Layer 5 of a small transformer language model trained on English Wikipedia (8 layers, counted from 0, width 128).
A neuron adds its activation times its output weights to the MLP's output. To switch it off is to set its activation to zero at one token and run the rest of the model.
A neuron's activation on a vector x is SiLU(gate . x) times (in . x), where the dot is the dot product.

Input weights of the MLP neurons that the questions are about. A number n stands for n times 0.0025.
n36 gate: 35 -37 37 32 35 8 16 -16 -8 15 -3 7 -6 36 -39 -46 0 -18 -49 -24 -19 21 -4 -16 9 -12 51 -12 10 18 24 -57 18 34 -2 50 1 -16 -16 -2 -13 28 -13 -15 20 -57 26 -34 -67 8 48 -59 14 0 46 -21 -16 -7 2 -24 -49 15 43 8 21 15 15 -37 7 17 36 19 -7 -1 33 14 25 -24 36 -3 11 -6 -2 -50 -38 34 3 -33 6 -43 -18 -10 -20 36 -25 -6 25 24 -11 -23 -41 -5 -19 1 -29 -10 16 41 -14 6 18 2 34 51 -15 26 20 3 8 15 17 -35 -17 20 -25 8 7 -24
n43 gate: 18 -5 11 1 40 49 1 -14 -11 12 2 40 -2 -22 61 -11 -34 0 3 50 -3 -28 -47 26 25 -2 -18 -2 -11 -25 -10 -31 -14 19 22 41 40 19 33 6 75 26 -15 7 -34 -15 -20 38 -54 5 -49 17 -45 32 19 -17 -17 -3 -28 11 -43 -1 -4 15 16 2 -51 -14 17 -27 7 -34 11 10 6 23 12 -43 3 -7 -39 35 -43 25 -45 -14 17 -16 27 13 9 14 -9 -42 -17 -33 -1 -83 -2 -6 -30 -27 11 -7 19 12 30 -19 -18 -21 -30 18 37 3 -56 12 34 2 -3 -52 -16 -63 -31 7 -29 -2 14 -11
n78 gate: -2 22 19 -46 -3 40 26 -52 10 -24 5 -22 23 23 25 -12 9 3 10 -14 -53 -13 2 -2 40 -30 30 -2 -33 -34 6 -42 -15 -36 -28 -4 31 37 -32 11 -24 25 -12 36 8 -30 10 -25 8 11 -14 15 48 -33 34 -24 -40 21 -34 18 -7 -43 6 7 -7 13 -3 -13 -14 -1 22 -22 -10 6 9 18 -13 -9 9 -50 28 -40 13 8 -8 -9 -24 -7 3 -25 29 11 -25 -12 -9 -28 -2 -40 12 12 -13 -25 -26 -36 4 24 11 -38 38 -21 -15 -8 13 -56 -16 60 20 31 -18 10 -18 41 -1 -12 -53 -7 -2 7
n99 gate: -30 38 23 -11 6 30 -24 1 -19 19 -39 -3 60 -16 2 -4 -1 40 2 -38 -16 1 -28 42 1 -7 -1 -27 -4 4 -5 1 -6 61 38 -31 8 -23 -1 36 9 -9 3 8 -34 -6 37 -1 -47 -11 1 -33 6 -11 -10 -37 -24 12 24 25 13 22 -29 14 -31 -26 -19 -26 5 -5 -15 24 13 -16 -5 -8 33 11 -15 -27 46 -19 -16 46 28 -40 36 23 17 32 -5 28 30 14 -32 -1 -27 -19 -6 -35 -3 -3 26 -25 1 22 -39 -6 55 11 56 11 -55 3 -5 2 -1 24 -12 21 -20 -33 1 -2 -8 2 -10 -11
n237 gate: 1 4 4 34 4 28 4 -48 25 -32 -24 -15 -12 41 7 17 -3 6 11 19 -24 17 56 -2 5 -32 -3 -19 21 15 5 -22 -13 -11 -19 34 17 8 -27 3 -25 25 16 -13 -1 -10 31 -11 18 -9 -22 -1 -38 1 39 -9 0 4 -4 4 -4 30 24 -9 33 20 30 -31 35 4 1 20 5 -76 13 16 6 -44 27 17 11 -34 20 -8 -46 -9 52 -34 14 25 13 20 7 -21 2 4 -2 -39 -17 -29 -51 -19 29 -20 -43 -32 10 -19 -6 -10 -9 12 -24 44 9 16 41 -9 25 1 12 -28 17 -20 19 -22 15 -41
n241 gate: 11 15 -7 -1 -31 -4 28 0 -38 34 9 43 11 55 30 6 -34 -2 29 1 -4 7 -40 44 22 -1 29 -12 18 -23 -17 -40 1 -4 31 2 -6 -10 -41 -7 8 8 -52 61 -41 -2 -35 -33 8 -1 30 -45 7 14 9 12 21 -28 -22 28 -36 16 8 -18 -8 64 -5 -47 90 31 -13 -26 -18 45 5 29 1 -21 -6 -28 25 15 -7 29 -3 22 -12 26 -23 -20 -34 -10 24 -9 -30 28 1 13 35 -2 13 36 -5 -51 40 -5 22 -31 -23 -19 -44 44 -6 27 2 -9 22 -25 21 -2 -2 -41 64 33 12 -6 -2 -25
n36 in: 29 27 -23 15 -29 21 -23 -7 16 -30 27 -10 -2 7 48 9 -16 2 10 1 25 35 -8 -60 -2 9 12 -50 -42 -8 -31 -20 1 -66 -4 7 -23 18 4 11 6 5 18 -13 -71 -22 -41 -27 11 21 -60 -2 13 27 1 7 2 12 -28 27 -25 -23 2 21 14 7 -5 4 20 -35 -16 -17 21 -25 -23 21 -7 11 12 -45 17 8 5 2 13 -57 34 26 -42 -16 -25 -5 17 -43 21 -7 -23 -25 15 3 -2 8 -22 3 41 -24 31 -8 44 -29 30 -4 17 2 -6 -23 4 -39 -2 -18 -26 -42 -53 -2 38 4 3 -35
n43 in: 14 15 55 20 4 -3 -9 -1 -25 -10 7 -54 -21 86 6 -4 1 5 -46 -22 -32 24 -11 22 -10 -12 -3 -13 -7 33 -1 -17 17 2 5 -27 -83 22 -4 -31 1 -9 8 13 8 2 -11 -31 10 13 48 47 8 13 49 3 -7 19 8 -53 9 10 22 27 -22 -6 4 21 -9 -11 19 29 31 16 -20 -3 -3 3 3 5 22 6 52 25 -5 25 16 9 -21 -6 4 -31 22 5 16 39 19 94 4 6 26 13 -30 19 22 12 0 -19 -17 -2 32 -30 -14 -25 17 2 -44 -15 -21 25 15 25 18 14 12 -3 3 -52
n78 in: 21 17 -3 -25 48 27 -46 0 -29 -13 8 30 17 -23 13 -32 3 -9 -2 -1 -1 -17 -22 -3 1 -11 -13 6 2 38 -12 -36 -2 26 -11 0 38 14 16 5 -28 -41 11 0 -18 -65 11 -34 14 56 -1 3 8 -10 -5 33 -11 -7 1 -34 25 8 30 -39 -34 2 -7 10 -43 23 30 31 -20 49 -11 -3 20 13 -16 -14 3 42 25 -16 1 5 -21 -2 -54 -16 -46 8 -55 1 10 2 2 6 33 -12 -13 -13 29 5 -14 -37 -2 -20 -9 30 -10 14 -20 -19 20 -13 -13 -14 -32 45 14 27 11 -12 -9 16 13 18
n99 in: -18 -11 -1 -21 12 -14 -18 0 34 20 6 -1 -3 34 33 -7 29 -10 -7 20 -27 -7 10 20 -16 -1 -19 -10 44 8 -13 4 -10 8 10 -5 -51 -5 28 -66 32 36 -29 22 3 -1 0 11 -26 30 28 53 -13 2 7 -9 8 -19 20 18 5 -1 -11 -7 1 42 -50 2 38 17 -22 -27 39 -13 -7 -20 16 -1 -26 32 -17 -23 -24 50 34 7 23 10 -25 20 43 19 -21 35 21 40 17 20 -29 -11 -5 -5 1 -14 -46 20 -28 6 17 -10 26 23 -12 35 -43 -18 -3 31 -19 11 21 7 -1 3 -8 11 0 1
n237 in: -32 8 -26 18 -14 24 30 -12 10 16 -10 -6 -15 19 -19 -1 -18 -11 42 -21 -28 44 25 18 -10 1 18 -12 13 -17 -7 -16 18 3 6 12 12 5 22 2 -10 10 10 -24 41 -10 54 -26 28 -9 4 -18 -27 -24 12 18 22 73 31 47 38 7 -1 15 12 -5 36 -3 -23 7 16 25 9 -42 18 -48 48 -18 4 -1 18 -29 -34 -15 3 -45 27 -17 51 -8 3 13 23 11 38 38 13 -14 -41 -1 11 -21 40 -29 -13 -41 6 -31 -22 -14 -22 -7 -23 -3 31 -2 -12 19 -15 2 6 9 7 -13 -7 -6 17 4
n241 in: 55 -37 20 0 -4 -17 -28 -37 -62 18 -21 31 13 -22 29 8 -1 -42 -21 16 21 35 25 -2 -14 -8 37 -53 12 31 -29 20 -6 -14 -39 -15 -20 -3 33 -32 -33 6 26 12 46 2 17 -7 16 11 -27 -23 26 -17 -3 38 -11 -2 18 -22 -38 21 -49 -7 -11 10 -23 -11 -36 2 -13 34 2 -52 1 -1 -14 -33 22 -4 26 -12 11 -66 0 18 -36 -31 -48 -19 12 -36 2 56 -21 0 29 -9 -27 -19 -16 -46 51 -21 -7 -13 -18 -3 -4 -1 8 57 29 -31 -4 57 -2 -21 11 -5 -2 19 -11 -9 -15 21 29 43

Output weights of the MLP neurons that the questions are about. A number n stands for n times 0.0038.
n36: -3 16 35 -9 -9 -28 -52 -8 13 10 48 16 18 27 -1 10 -3 -17 -14 -25 -16 24 35 -17 16 -4 46 -51 8 -1 -61 -23 20 9 33 -6 -16 -5 -4 13 -8 -3 -44 -19 -6 -24 56 62 -47 -35 -3 46 -8 6 36 -25 -29 -12 -9 -18 -1 6 -1 29 7 0 -6 12 -30 6 -26 6 -4 -1 -37 22 20 -17 5 6 10 85 -5 -9 15 6 22 13 -37 -16 8 9 -14 -23 -12 15 31 13 -6 -24 -5 -16 39 -9 -24 -49 22 1 20 22 44 -24 33 18 5 -45 42 -18 20 -23 44 -5 -21 1 -1 16 -11 -28
n43: -1 1 -17 36 -2 -35 50 -45 -29 -6 17 -18 -34 31 14 2 17 31 -27 -17 17 -1 10 -1 19 -17 56 -26 -17 14 -38 3 20 -36 35 19 25 34 -10 9 18 -13 -1 14 -1 -44 19 -18 13 -2 14 50 -11 41 6 7 -39 -31 15 -12 -11 -19 7 24 -8 -14 -45 -68 -5 -22 12 18 27 -14 -28 15 3 17 6 -9 -6 4 28 40 -22 -35 -24 18 -43 -9 -2 27 49 -8 36 28 -3 20 13 -30 21 16 51 -82 19 -38 -8 13 23 -27 28 -15 -10 -27 13 27 -8 -25 9 -4 33 1 -4 7 12 2 20 -7
n78: 11 -23 1 -10 -23 1 -2 4 -3 30 18 -19 8 29 11 35 57 7 73 -26 -12 -47 13 31 4 72 -19 3 -7 -22 18 -23 -28 -1 -3 -20 -2 49 -1 -29 -9 -19 -2 17 -30 49 -3 -18 -3 6 34 -11 -32 34 -10 18 9 10 10 29 23 -15 -2 40 -23 9 12 -10 24 13 -39 24 10 -8 -24 -23 -12 15 -13 7 10 -16 49 -2 44 7 18 -2 -8 -21 22 18 -44 30 -34 5 -26 -18 4 -1 55 30 7 -31 13 9 31 -3 -23 -4 7 -12 3 30 -27 4 26 20 -4 -22 29 31 23 29 3 -6 1 -8
n99: 30 14 9 11 28 18 -43 21 -27 -1 47 -1 35 -3 -35 0 -30 -21 4 -1 1 16 13 3 -11 -21 -4 -11 31 -20 -21 13 -1 -5 -23 10 -9 -40 -33 28 -31 -19 -1 -55 15 28 17 -25 -2 6 -39 -12 23 24 14 32 6 -26 -49 17 -18 -12 -1 -28 -8 -14 16 28 -40 3 16 -30 -14 -30 -11 -3 22 -26 18 -13 0 23 -10 -11 6 24 -2 0 -35 20 -36 -25 -11 -8 -19 37 -33 32 -5 -10 -6 -33 14 40 43 -41 -1 -27 23 15 -19 -34 -30 19 -8 -32 31 15 1 -12 41 -44 22 16 -15 6 6 24
n237: -12 5 -19 -25 1 12 -8 -19 -14 13 7 12 1 -2 -12 10 -2 4 9 -10 -11 13 -19 39 -13 -7 34 6 -21 -13 -2 12 2 0 13 -6 5 -9 11 -20 -5 -10 -28 29 -15 -6 18 -20 -6 -32 27 -53 -31 -46 -29 -25 -4 33 15 35 6 4 -13 3 -16 13 -8 -3 -22 37 -5 2 1 20 36 -12 11 -40 -4 -16 -14 3 -33 -16 -7 -19 11 17 11 -1 -13 -37 -8 27 23 30 64 -1 -9 -33 15 -47 5 3 -19 -8 17 -1 -13 -23 -27 -6 2 -37 46 45 -47 11 -27 28 13 35 -5 25 -3 -27 41 32
n241: -17 9 -11 2 -16 -25 36 -11 -23 -6 -26 27 20 20 26 -7 -1 -26 2 -48 -2 17 16 15 17 45 32 -29 -13 -22 17 8 -28 17 -11 -39 -51 14 -1 -6 -34 3 26 4 10 -17 16 -24 24 -21 6 -12 -2 4 -15 12 17 -6 -9 -18 25 6 -21 -16 45 -15 14 56 46 39 -13 11 9 0 16 -25 37 9 15 -16 88 22 -23 -14 17 -7 -30 8 -39 1 17 -27 1 -30 -8 13 -10 -10 45 -13 -3 -8 10 -7 21 3 -27 -8 -12 95 21 -1 -30 0 33 11 -33 -39 -49 -28 -6 -46 -27 -2 -30 0 -5 29

Each question names a token from some text and the token that comes next. It shows the vector x that enters the MLP there. A number n stands for n times 0.057.

Then comes g, the gradient of the next token's log-probability with respect to the MLP's output, scaled to length 1. A neuron's effect is roughly proportional to its activation times (output weights . g). A number n stands for n times 0.0038.

"ant ", then "is "
x: -1 -3 -3 -10 -14 5 6 -16 -2 -8 4 7 12 6 -26 1 -10 4 -23 14 -15 -11 -22 -19 17 -45 -18 21 -3 1 -15 -17 22 4 5 7 21 15 -16 -2 7 17 -9 -1 -6 1 2 1 6 14 33 -2 -9 -20 -5 -4 3 4 -8 10 2 -17 -20 11 -19 8 -11 -9 24 -7 15 19 -4 -6 38 11 -7 -25 -16 -6 1 -52 -27 18 -20 33 -2 10 18 -15 -8 3 -5 -4 -14 9 -12 -10 12 13 22 -4 -19 2 31 -4 3 -13 19 -75 -1 -6 -9 2 -1 -17 -3 -16 -14 5 18 -6 8 0 -6 -11 -5 -8
g: 11 32 15 -12 18 -30 60 -5 -25 25 -12 -4 -21 -3 -29 -12 17 -70 -7 3 44 16 -4 -2 33 14 41 9 -8 40 10 -7 41 -39 -24 12 -9 11 -4 -16 1 -10 -18 -5 14 -26 15 14 10 -7 5 26 -14 -13 72 -20 -14 10 29 -1 27 13 -23 5 53 -1 13 6 20 3 37 4 9 20 -21 5 27 -40 56 1 -20 13 17 35 -20 -14 -7 12 12 17 -39 25 9 -19 11 -3 -5 -1 -5 12 -15 -62 3 3 20 18 10 2 22 0 24 22 -11 -14 -16 13 -8 -24 -24 -43 10 -43 24 18 -2 -3 -31 25
Which neuron, switched off, lowers the next token's probability most? n78

"en", then "su"
x: 2 -20 -2 10 -10 -20 12 10 -6 -10 30 8 -24 -7 -10 3 44 -45 0 15 -11 11 0 -31 -31 -5 -21 -29 6 -3 -12 -17 7 -15 7 -13 9 -43 -7 -27 8 8 -3 -4 36 12 4 20 36 -29 14 31 -43 -13 -10 21 9 -10 -9 -28 -24 -6 8 -25 -18 13 17 5 -81 7 -11 23 -4 -13 21 -16 -30 15 12 14 0 -3 10 -5 -32 -3 27 31 29 2 -15 -25 2 -3 1 -8 15 -2 16 -16 15 -22 1 -7 18 -2 -15 -11 -21 -12 14 -7 44 -3 -26 17 -13 17 0 -24 33 -9 10 11 8 -9 26 2
g: -7 -42 -22 -10 29 -7 12 2 7 -6 15 46 -13 12 33 -15 13 37 -14 9 -7 -5 -1 33 -6 11 7 34 13 21 -5 -8 -34 7 -28 52 24 -7 33 -4 -11 23 -27 -14 -3 -8 -16 -13 27 42 12 2 -26 -30 79 11 32 -58 -15 17 -7 -22 0 0 -24 -7 13 -14 -27 19 -9 -7 -33 -33 -13 19 -12 25 -17 2 -18 -3 -6 -16 -22 -22 41 5 -24 10 53 0 5 3 2 -8 -2 28 33 21 -37 -14 -13 -19 4 -27 22 -8 18 10 -10 -26 22 -3 44 13 48 1 9 19 -24 -29 42 -4 33 17 -13 -47
Which neuron, switched off, lowers the next token's probability most? n241

"N", then "an"
x: -22 -1 -17 -7 -9 -14 10 -28 -12 -10 17 10 -2 -3 12 5 -4 4 6 1 11 -15 3 21 -35 28 -10 -17 -2 -3 -4 -3 -6 2 1 2 -18 15 16 -17 12 12 36 -21 -11 -10 17 7 -8 3 45 11 -2 -2 13 25 23 39 16 -17 -16 16 -4 -2 -1 -12 11 49 -22 -22 4 4 22 3 51 -20 0 7 0 19 0 0 1 -4 11 18 -12 -34 13 -16 -8 7 -9 -10 5 -2 -19 30 -16 4 -4 25 10 26 -26 19 -10 3 -2 -11 7 24 12 12 -47 11 4 24 -12 -12 13 -5 5 -1 -2 -15 2 14
g: -23 30 0 43 -34 -17 26 4 33 -48 -45 -53 20 23 47 9 -23 -6 26 -3 60 -19 -7 -25 -21 8 -38 -10 -34 13 11 12 24 40 -32 24 24 -4 -21 5 -29 14 -21 -12 14 14 8 13 9 23 8 -13 25 -14 -1 -34 -2 -39 -16 16 16 7 -8 31 11 26 -4 5 -17 -13 2 20 -2 2 -10 32 35 -9 -36 -33 -16 -37 -9 -28 39 -5 14 18 5 41 -25 27 12 -29 21 -23 -25 -25 -8 4 32 -22 5 8 28 34 -5 9 8 3 2 4 19 49 -10 15 20 26 -7 9 8 28 41 17 -1 -1 31 -15
Which neuron, switched off, lowers the next token's probability most? n36

", ", then "Bro"
x: 13 4 -4 -7 14 1 14 24 6 9 16 1 3 21 33 -8 30 10 -11 10 12 14 9 0 -2 -39 -17 1 5 -4 -15 -4 3 -11 12 9 17 22 -10 1 19 -6 -4 -4 -1 0 -1 20 -15 12 6 10 -22 -6 0 0 7 -10 -8 1 -20 -1 4 21 -7 11 -4 12 21 -11 26 4 6 7 39 -17 -2 -6 6 -16 -1 -2 -1 30 -2 -1 13 -24 -12 1 -2 -6 -13 -15 5 5 10 2 -8 32 0 3 -16 11 4 -4 15 4 2 -91 10 6 4 -2 -17 13 -15 -5 -15 -9 24 12 2 1 26 -1 3 -10
g: 16 7 -5 3 27 7 -26 1 -11 -16 -20 -13 4 -25 -33 -18 3 -28 42 35 16 20 -39 -33 -33 -14 20 3 -6 69 -2 -8 5 -8 -13 -75 16 13 -26 -2 -32 -17 48 24 -4 -25 -21 6 21 -12 -19 3 0 13 -10 1 -1 -16 -3 -9 -3 -12 11 -45 2 -23 -7 2 -19 0 4 -54 9 -6 12 -16 30 12 -8 7 28 31 19 -17 -9 -8 -9 -28 -3 33 34 -26 0 19 -34 -23 -9 33 7 -10 35 -52 -23 -31 -10 -21 7 -8 -33 -1 -38 -21 -8 60 -6 -5 -2 16 29 0 -25 10 -21 32 -37 -22 -36 -10
Which neuron, switched off, raises the next token's probability most? n43

"ound", then "s"
x: 7 59 0 -38 5 -9 12 6 -25 -8 -22 -16 17 -9 8 4 3 -4 14 -9 11 23 14 21 5 -5 -49 19 -50 4 -22 -33 9 1 -5 -9 2 0 -21 -29 2 -31 -3 -3 18 27 19 -12 -17 -16 26 16 14 9 -24 -2 38 63 3 14 4 -4 6 -26 8 -1 16 18 -30 -10 -3 1 8 14 -45 -44 -29 -1 -39 0 10 -16 -10 -2 -9 -3 14 -3 -14 14 -3 8 -3 11 5 -19 5 13 -14 -3 12 16 0 17 -28 -11 6 5 -2 13 -15 -20 2 -14 -20 11 5 31 35 -18 12 11 -6 -16 -11 -4 -14 -12
g: -20 -26 -53 -6 7 -14 19 0 2 10 12 -10 30 12 -29 -24 -14 48 27 7 -6 -5 8 11 -22 -1 1 32 0 23 -6 41 14 20 -5 28 83 -38 22 -18 13 31 4 3 17 7 -26 16 -9 14 59 12 -1 -22 12 -9 29 -1 -13 0 27 -52 -59 47 -5 30 2 -3 0 26 1 -33 -5 -4 5 -19 29 -35 -9 -15 26 -29 -18 -17 -23 0 -2 25 -5 32 -5 -26 35 19 -12 -26 -12 5 -3 -8 -26 16 59 20 23 -11 40 -5 -4 -10 53 -26 0 -13 1 5 -19 23 13 16 -21 17 -7 18 -11 7 5 16
Which neuron, switched off, raises the next token's probability most? n237

"ed ", then "air"
x: 8 -17 12 -8 17 -11 3 5 10 2 -5 3 5 -7 24 2 19 -16 -11 4 -4 -11 -19 2 -12 -13 -3 15 -5 -2 -14 -12 -11 5 -4 18 7 -8 -18 5 17 -6 -1 6 -6 5 8 4 9 3 23 -18 8 -10 3 -2 -3 8 -2 11 -7 4 -8 -12 -19 29 -3 6 2 1 -26 -25 -6 -1 60 0 1 -1 -6 -12 6 -5 -1 20 -1 7 3 -12 1 -11 -9 -12 -3 -18 -13 23 0 0 3 35 19 14 -9 6 23 0 14 -15 16 -89 -4 5 7 -8 -6 -23 15 9 -8 10 6 22 6 3 9 1 -7 -1
g: 20 -8 -8 -22 -17 21 -19 -37 -7 52 -13 7 42 2 0 1 -65 -26 -20 10 1 -9 -1 13 -9 -4 13 37 16 -34 5 -24 -31 -6 -17 -1 -7 -9 -20 -23 -42 43 17 43 -12 41 -4 8 11 -16 -3 -25 -1 19 6 -6 -6 -15 8 -34 9 -12 16 -19 -2 -29 29 -7 31 39 13 44 6 -16 16 -11 -29 -29 -16 1 3 -10 -14 -15 7 31 -43 -10 -14 9 9 24 13 9 3 -58 -9 31 23 10 36 -46 50 -7 -40 14 25 -23 -9 0 -19 15 -10 23 -18 17 -46 11 28 -16 9 -11 35 -7 -7 35 -34 -36
Which neuron, switched off, raises the next token's probability most? n241

"h", then "it "
x: 18 16 21 13 39 6 -1 10 17 0 -7 -13 3 16 26 0 19 38 -19 -1 4 17 32 -3 -27 18 25 4 -9 -11 27 6 -18 9 -10 10 1 5 11 -14 0 1 22 -9 53 48 32 8 19 2 24 1 -40 -3 -21 42 3 6 5 -4 -28 4 11 1 -28 0 -3 35 19 -5 4 37 -8 -12 -4 11 -18 -29 9 10 13 13 -10 -21 3 12 -1 -8 -8 -8 -5 2 -11 -25 -16 10 15 9 21 -8 -4 -20 8 9 -5 6 -3 -4 16 -3 10 -4 8 5 -18 25 -17 -18 -9 -9 30 45 33 -33 4 15 21 -14
g: 20 25 16 -13 -29 -11 -36 8 -5 -6 -17 53 37 -38 58 7 -23 -4 26 -14 -31 36 3 -40 -34 7 26 -29 21 -6 11 -13 3 9 49 18 -7 30 -14 54 57 -28 -4 21 27 -27 8 -31 16 4 -14 37 41 -17 29 -8 -10 3 26 -31 26 2 -23 -11 -42 42 9 18 5 2 7 2 26 6 -1 17 16 -18 9 1 -17 -22 41 -11 -11 5 35 -17 0 -23 -31 -42 -4 -11 -8 -17 17 -33 -10 -18 -36 -28 -37 -7 19 9 10 26 24 -8 -6 10 6 12 14 -8 -23 -8 13 -20 -8 23 10 -9 47 -14 1 7
Which neuron, switched off, raises the next token's probability most? n36

"om", then "iti"
x: -28 -14 -10 24 26 43 -18 19 0 -46 38 -4 -34 0 13 4 3 -9 -10 9 20 17 -17 -2 -35 -15 24 -2 14 4 -18 20 10 8 2 -24 -13 15 23 11 3 8 11 21 -1 4 20 42 19 22 3 22 26 -2 -19 -26 -11 22 -18 5 35 6 -5 9 0 37 -5 40 -17 -10 -25 -12 -6 4 5 -18 2 -10 2 -3 -16 1 31 31 15 2 11 29 27 -14 23 -2 -7 4 -7 9 -12 -12 21 -17 -5 2 -29 2 45 7 -9 4 14 -15 -10 -41 -13 2 20 4 19 5 -4 -37 -59 -6 19 5 20 -10 -5 6
g: -33 33 52 8 -13 3 8 -11 -7 28 7 3 -42 -5 -48 -17 -11 -4 -3 4 -26 22 12 -24 -40 10 30 9 21 44 2 12 -48 51 5 10 -17 -17 -22 -22 21 15 -14 -15 -29 5 -27 -27 -7 -29 3 29 -31 -7 -9 1 6 2 13 -4 6 4 -6 -7 7 -10 -25 30 37 20 -19 44 -23 -1 -1 -10 9 -9 30 -6 -42 13 -28 -13 -1 40 1 37 -69 -15 13 -10 -28 -30 25 20 -2 -35 -8 2 -6 27 -2 5 -23 35 8 -11 5 -13 15 -20 3 4 17 9 -16 -9 -19 8 0 -4 63 36 -37 11 63 13
Which neuron, switched off, lowers the next token's probability most? n241

"is", then ", "
x: -8 -11 36 18 32 9 17 13 -7 1 15 1 5 -23 38 -1 20 15 14 14 -42 2 21 34 -7 24 15 18 -17 11 4 -13 -1 14 3 15 -24 26 -7 -51 9 15 -18 5 3 5 0 8 -13 -2 -16 6 -33 -7 -10 -6 -26 13 28 5 17 1 27 -11 2 20 -8 14 -14 -26 13 -12 23 19 -16 -23 -24 44 -8 30 -6 -3 4 32 42 6 17 14 21 1 1 15 -21 -10 25 -8 17 3 17 55 -14 -15 -13 40 11 -4 13 7 7 12 5 -17 29 -24 19 16 18 1 -10 -25 20 -8 16 5 34 -13 -31 15
g: -36 -4 -13 16 -7 -16 15 22 25 -25 43 10 37 -31 14 -41 28 -44 8 14 2 -15 -3 6 33 0 0 -14 -15 -23 22 14 -19 22 7 19 22 -20 2 -8 -22 0 -20 -21 12 11 5 33 -25 -5 -15 -23 -33 3 -36 -14 18 -13 -11 -4 -8 6 -30 -40 4 36 4 10 6 -27 27 17 18 -27 15 -3 61 -3 37 -19 -14 14 -65 -2 36 86 -7 31 -31 -20 -33 21 -7 0 -31 7 39 20 -7 -18 -10 -7 5 -7 -11 18 17 0 3 -10 -30 -3 8 3 -31 -18 -14 -19 14 -14 -36 1 -1 -30 7 10 -8 60
Which neuron, switched off, raises the next token's probability most? n43

"also ", then "known "
x: -3 -17 -1 -8 -20 10 7 -22 10 -3 0 -13 -16 -4 27 11 -12 1 0 1 24 -1 2 12 14 -45 10 -6 -21 -12 -15 -21 13 -3 9 -3 11 24 10 -18 0 -19 -20 10 -22 3 -3 3 11 -5 -1 9 -4 -17 14 9 -25 4 -11 14 -1 -21 5 21 -16 28 7 16 -29 10 -3 20 -32 5 17 -6 39 2 -6 -16 4 34 -24 -24 5 -3 -10 -15 4 -17 -1 -11 2 6 17 -2 2 -6 15 -3 -12 2 6 -12 -24 -16 7 5 -20 -70 -22 6 28 -22 -31 -23 -15 21 -15 17 0 22 -8 11 10 -13 -8 -3
g: 16 -39 -5 51 -37 9 2 -18 34 -5 -14 -6 13 -2 12 22 -23 22 7 -21 -4 -45 23 11 9 -3 9 20 6 -13 -3 -9 38 -25 -15 20 -15 -16 31 -25 -7 18 5 11 27 -2 -34 -8 21 23 5 -11 43 23 -24 -16 -6 20 -39 -43 33 4 25 -2 17 -22 3 -2 -36 2 1 5 -40 -1 -21 -10 -16 -17 16 14 -4 9 45 21 -7 38 -21 23 -23 -5 -57 26 -44 -13 0 -61 30 -38 28 6 -4 16 21 -16 -65 23 -29 -12 -8 38 32 -22 21 24 -13 0 -44 3 -9 12 5 -6 -16 31 7 -8 -23 4
Which neuron, switched off, lowers the next token's probability most? n78

"who ", then "rece"
x: 0 20 21 0 7 -2 15 -3 0 -6 20 10 -1 4 0 -3 -17 -3 -8 11 2 -4 -5 9 7 -25 38 16 -8 18 -16 -1 18 -24 -15 -12 3 14 -18 -7 21 0 -34 -6 -3 -29 3 14 -24 -5 14 21 -25 -28 30 3 -6 -7 -14 6 -20 2 -4 27 13 5 4 10 -21 11 9 9 -6 -15 34 -9 -5 -16 5 -11 3 13 -24 42 -9 -15 1 -4 7 -19 -21 -5 3 1 8 3 -4 3 12 1 -3 2 17 25 0 -20 12 -23 -14 -75 -11 6 29 -21 -16 -9 8 -26 -17 6 17 6 19 9 -8 -1 6 -14
g: -9 4 -38 4 0 12 0 -24 5 -18 -32 -23 -15 23 -10 33 3 39 32 -4 38 12 7 -33 -17 -13 3 -16 -28 36 -12 50 -18 6 3 -8 4 -3 35 -20 -26 32 -25 -10 27 3 -15 -16 -22 -11 -8 -7 14 -6 -12 0 1 -49 28 -16 -5 -15 20 12 -27 19 28 -16 20 18 -13 -21 49 -87 17 -31 -11 37 -38 5 1 -4 2 9 -60 -11 25 -15 0 22 -18 6 -36 27 -3 16 -25 -21 13 28 -23 12 -4 -17 -17 -24 -17 6 16 1 -19 12 4 -9 0 17 19 10 66 47 -12 -9 -19 9 12 38 -38 0
Which neuron, switched off, lowers the next token's probability most? n43

"per", then "forman"
x: -14 0 3 -26 -10 -7 24 -35 -2 2 27 28 -12 15 1 -1 4 -19 -4 26 -14 -1 14 10 -17 -18 -5 -32 -14 18 1 32 5 -5 3 -10 -16 28 6 -5 23 -3 -21 -2 -5 5 42 -24 23 25 3 17 5 -24 -17 -30 -26 4 5 13 27 -8 -6 7 -24 33 8 14 12 15 4 9 3 30 4 -6 -34 -29 10 3 -16 2 -5 1 22 12 5 -5 -10 -10 15 -5 8 1 -43 29 -7 0 5 -6 -5 -33 8 11 -20 -23 -31 -32 2 -43 7 -9 38 9 2 15 -9 22 -33 -48 23 -4 11 -9 2 1 28 18
g: -17 -18 23 32 9 -24 6 -26 -8 -28 -27 22 21 19 -49 39 -23 -21 32 -18 -11 44 -3 17 -51 -7 9 -16 -34 -34 19 19 10 13 24 28 35 -19 2 -18 -16 -4 14 -18 -30 -65 14 -20 -30 -10 -17 18 -4 -4 -9 2 -28 -28 0 -13 -30 29 20 35 0 -22 11 -14 15 7 -1 35 14 14 -25 0 2 19 51 -19 37 37 54 -33 16 11 24 -22 -46 -9 9 5 20 5 -13 17 -8 26 -34 -21 -10 -1 -54 1 -23 -38 1 -17 1 -2 4 -29 1 17 -2 27 21 -7 7 -16 -25 -21 6 -31 19 10 21 -20
Which neuron, switched off, lowers the next token's probability most? n36

"ac", then "ts "
x: 15 24 12 -16 -17 -28 38 9 1 5 1 2 1 -2 46 -9 2 -24 12 30 7 -25 -7 -7 16 -33 -3 7 24 18 -14 -16 8 -6 3 -48 13 -10 6 -3 40 6 4 -9 0 8 -16 -5 -4 19 24 8 -9 -21 -29 20 -14 29 16 8 11 4 -24 7 -30 -8 -14 37 -35 1 13 29 -7 6 -43 -29 -10 -25 -9 18 44 -11 5 -10 -3 -12 14 15 2 20 -21 -3 -8 23 28 18 10 23 0 -10 30 -16 0 10 24 4 6 -3 -22 12 -8 -36 15 -4 2 -11 8 33 4 -4 23 22 14 -25 3 -3 -15 10
g: 12 11 1 -29 28 -21 17 55 2 28 33 -15 -20 29 -42 11 28 32 -18 -32 -8 15 -35 37 -10 -22 -28 14 -25 14 -9 -23 47 -47 26 -3 -21 19 35 -14 44 -9 -2 12 -30 -2 -15 -4 9 26 -11 7 -8 -6 8 5 28 18 -5 22 -12 -11 -35 -66 4 -5 -6 2 30 -6 -6 -35 30 -19 -16 0 4 1 6 -16 4 5 3 62 34 2 32 1 -8 31 -17 17 -27 0 -19 34 -26 39 15 12 9 -27 -22 16 -3 -24 17 28 -7 8 40 8 13 -13 -28 28 -44 13 6 31 4 5 36 -16 -7 -13 -14 39
Which neuron, switched off, raises the next token's probability most? n36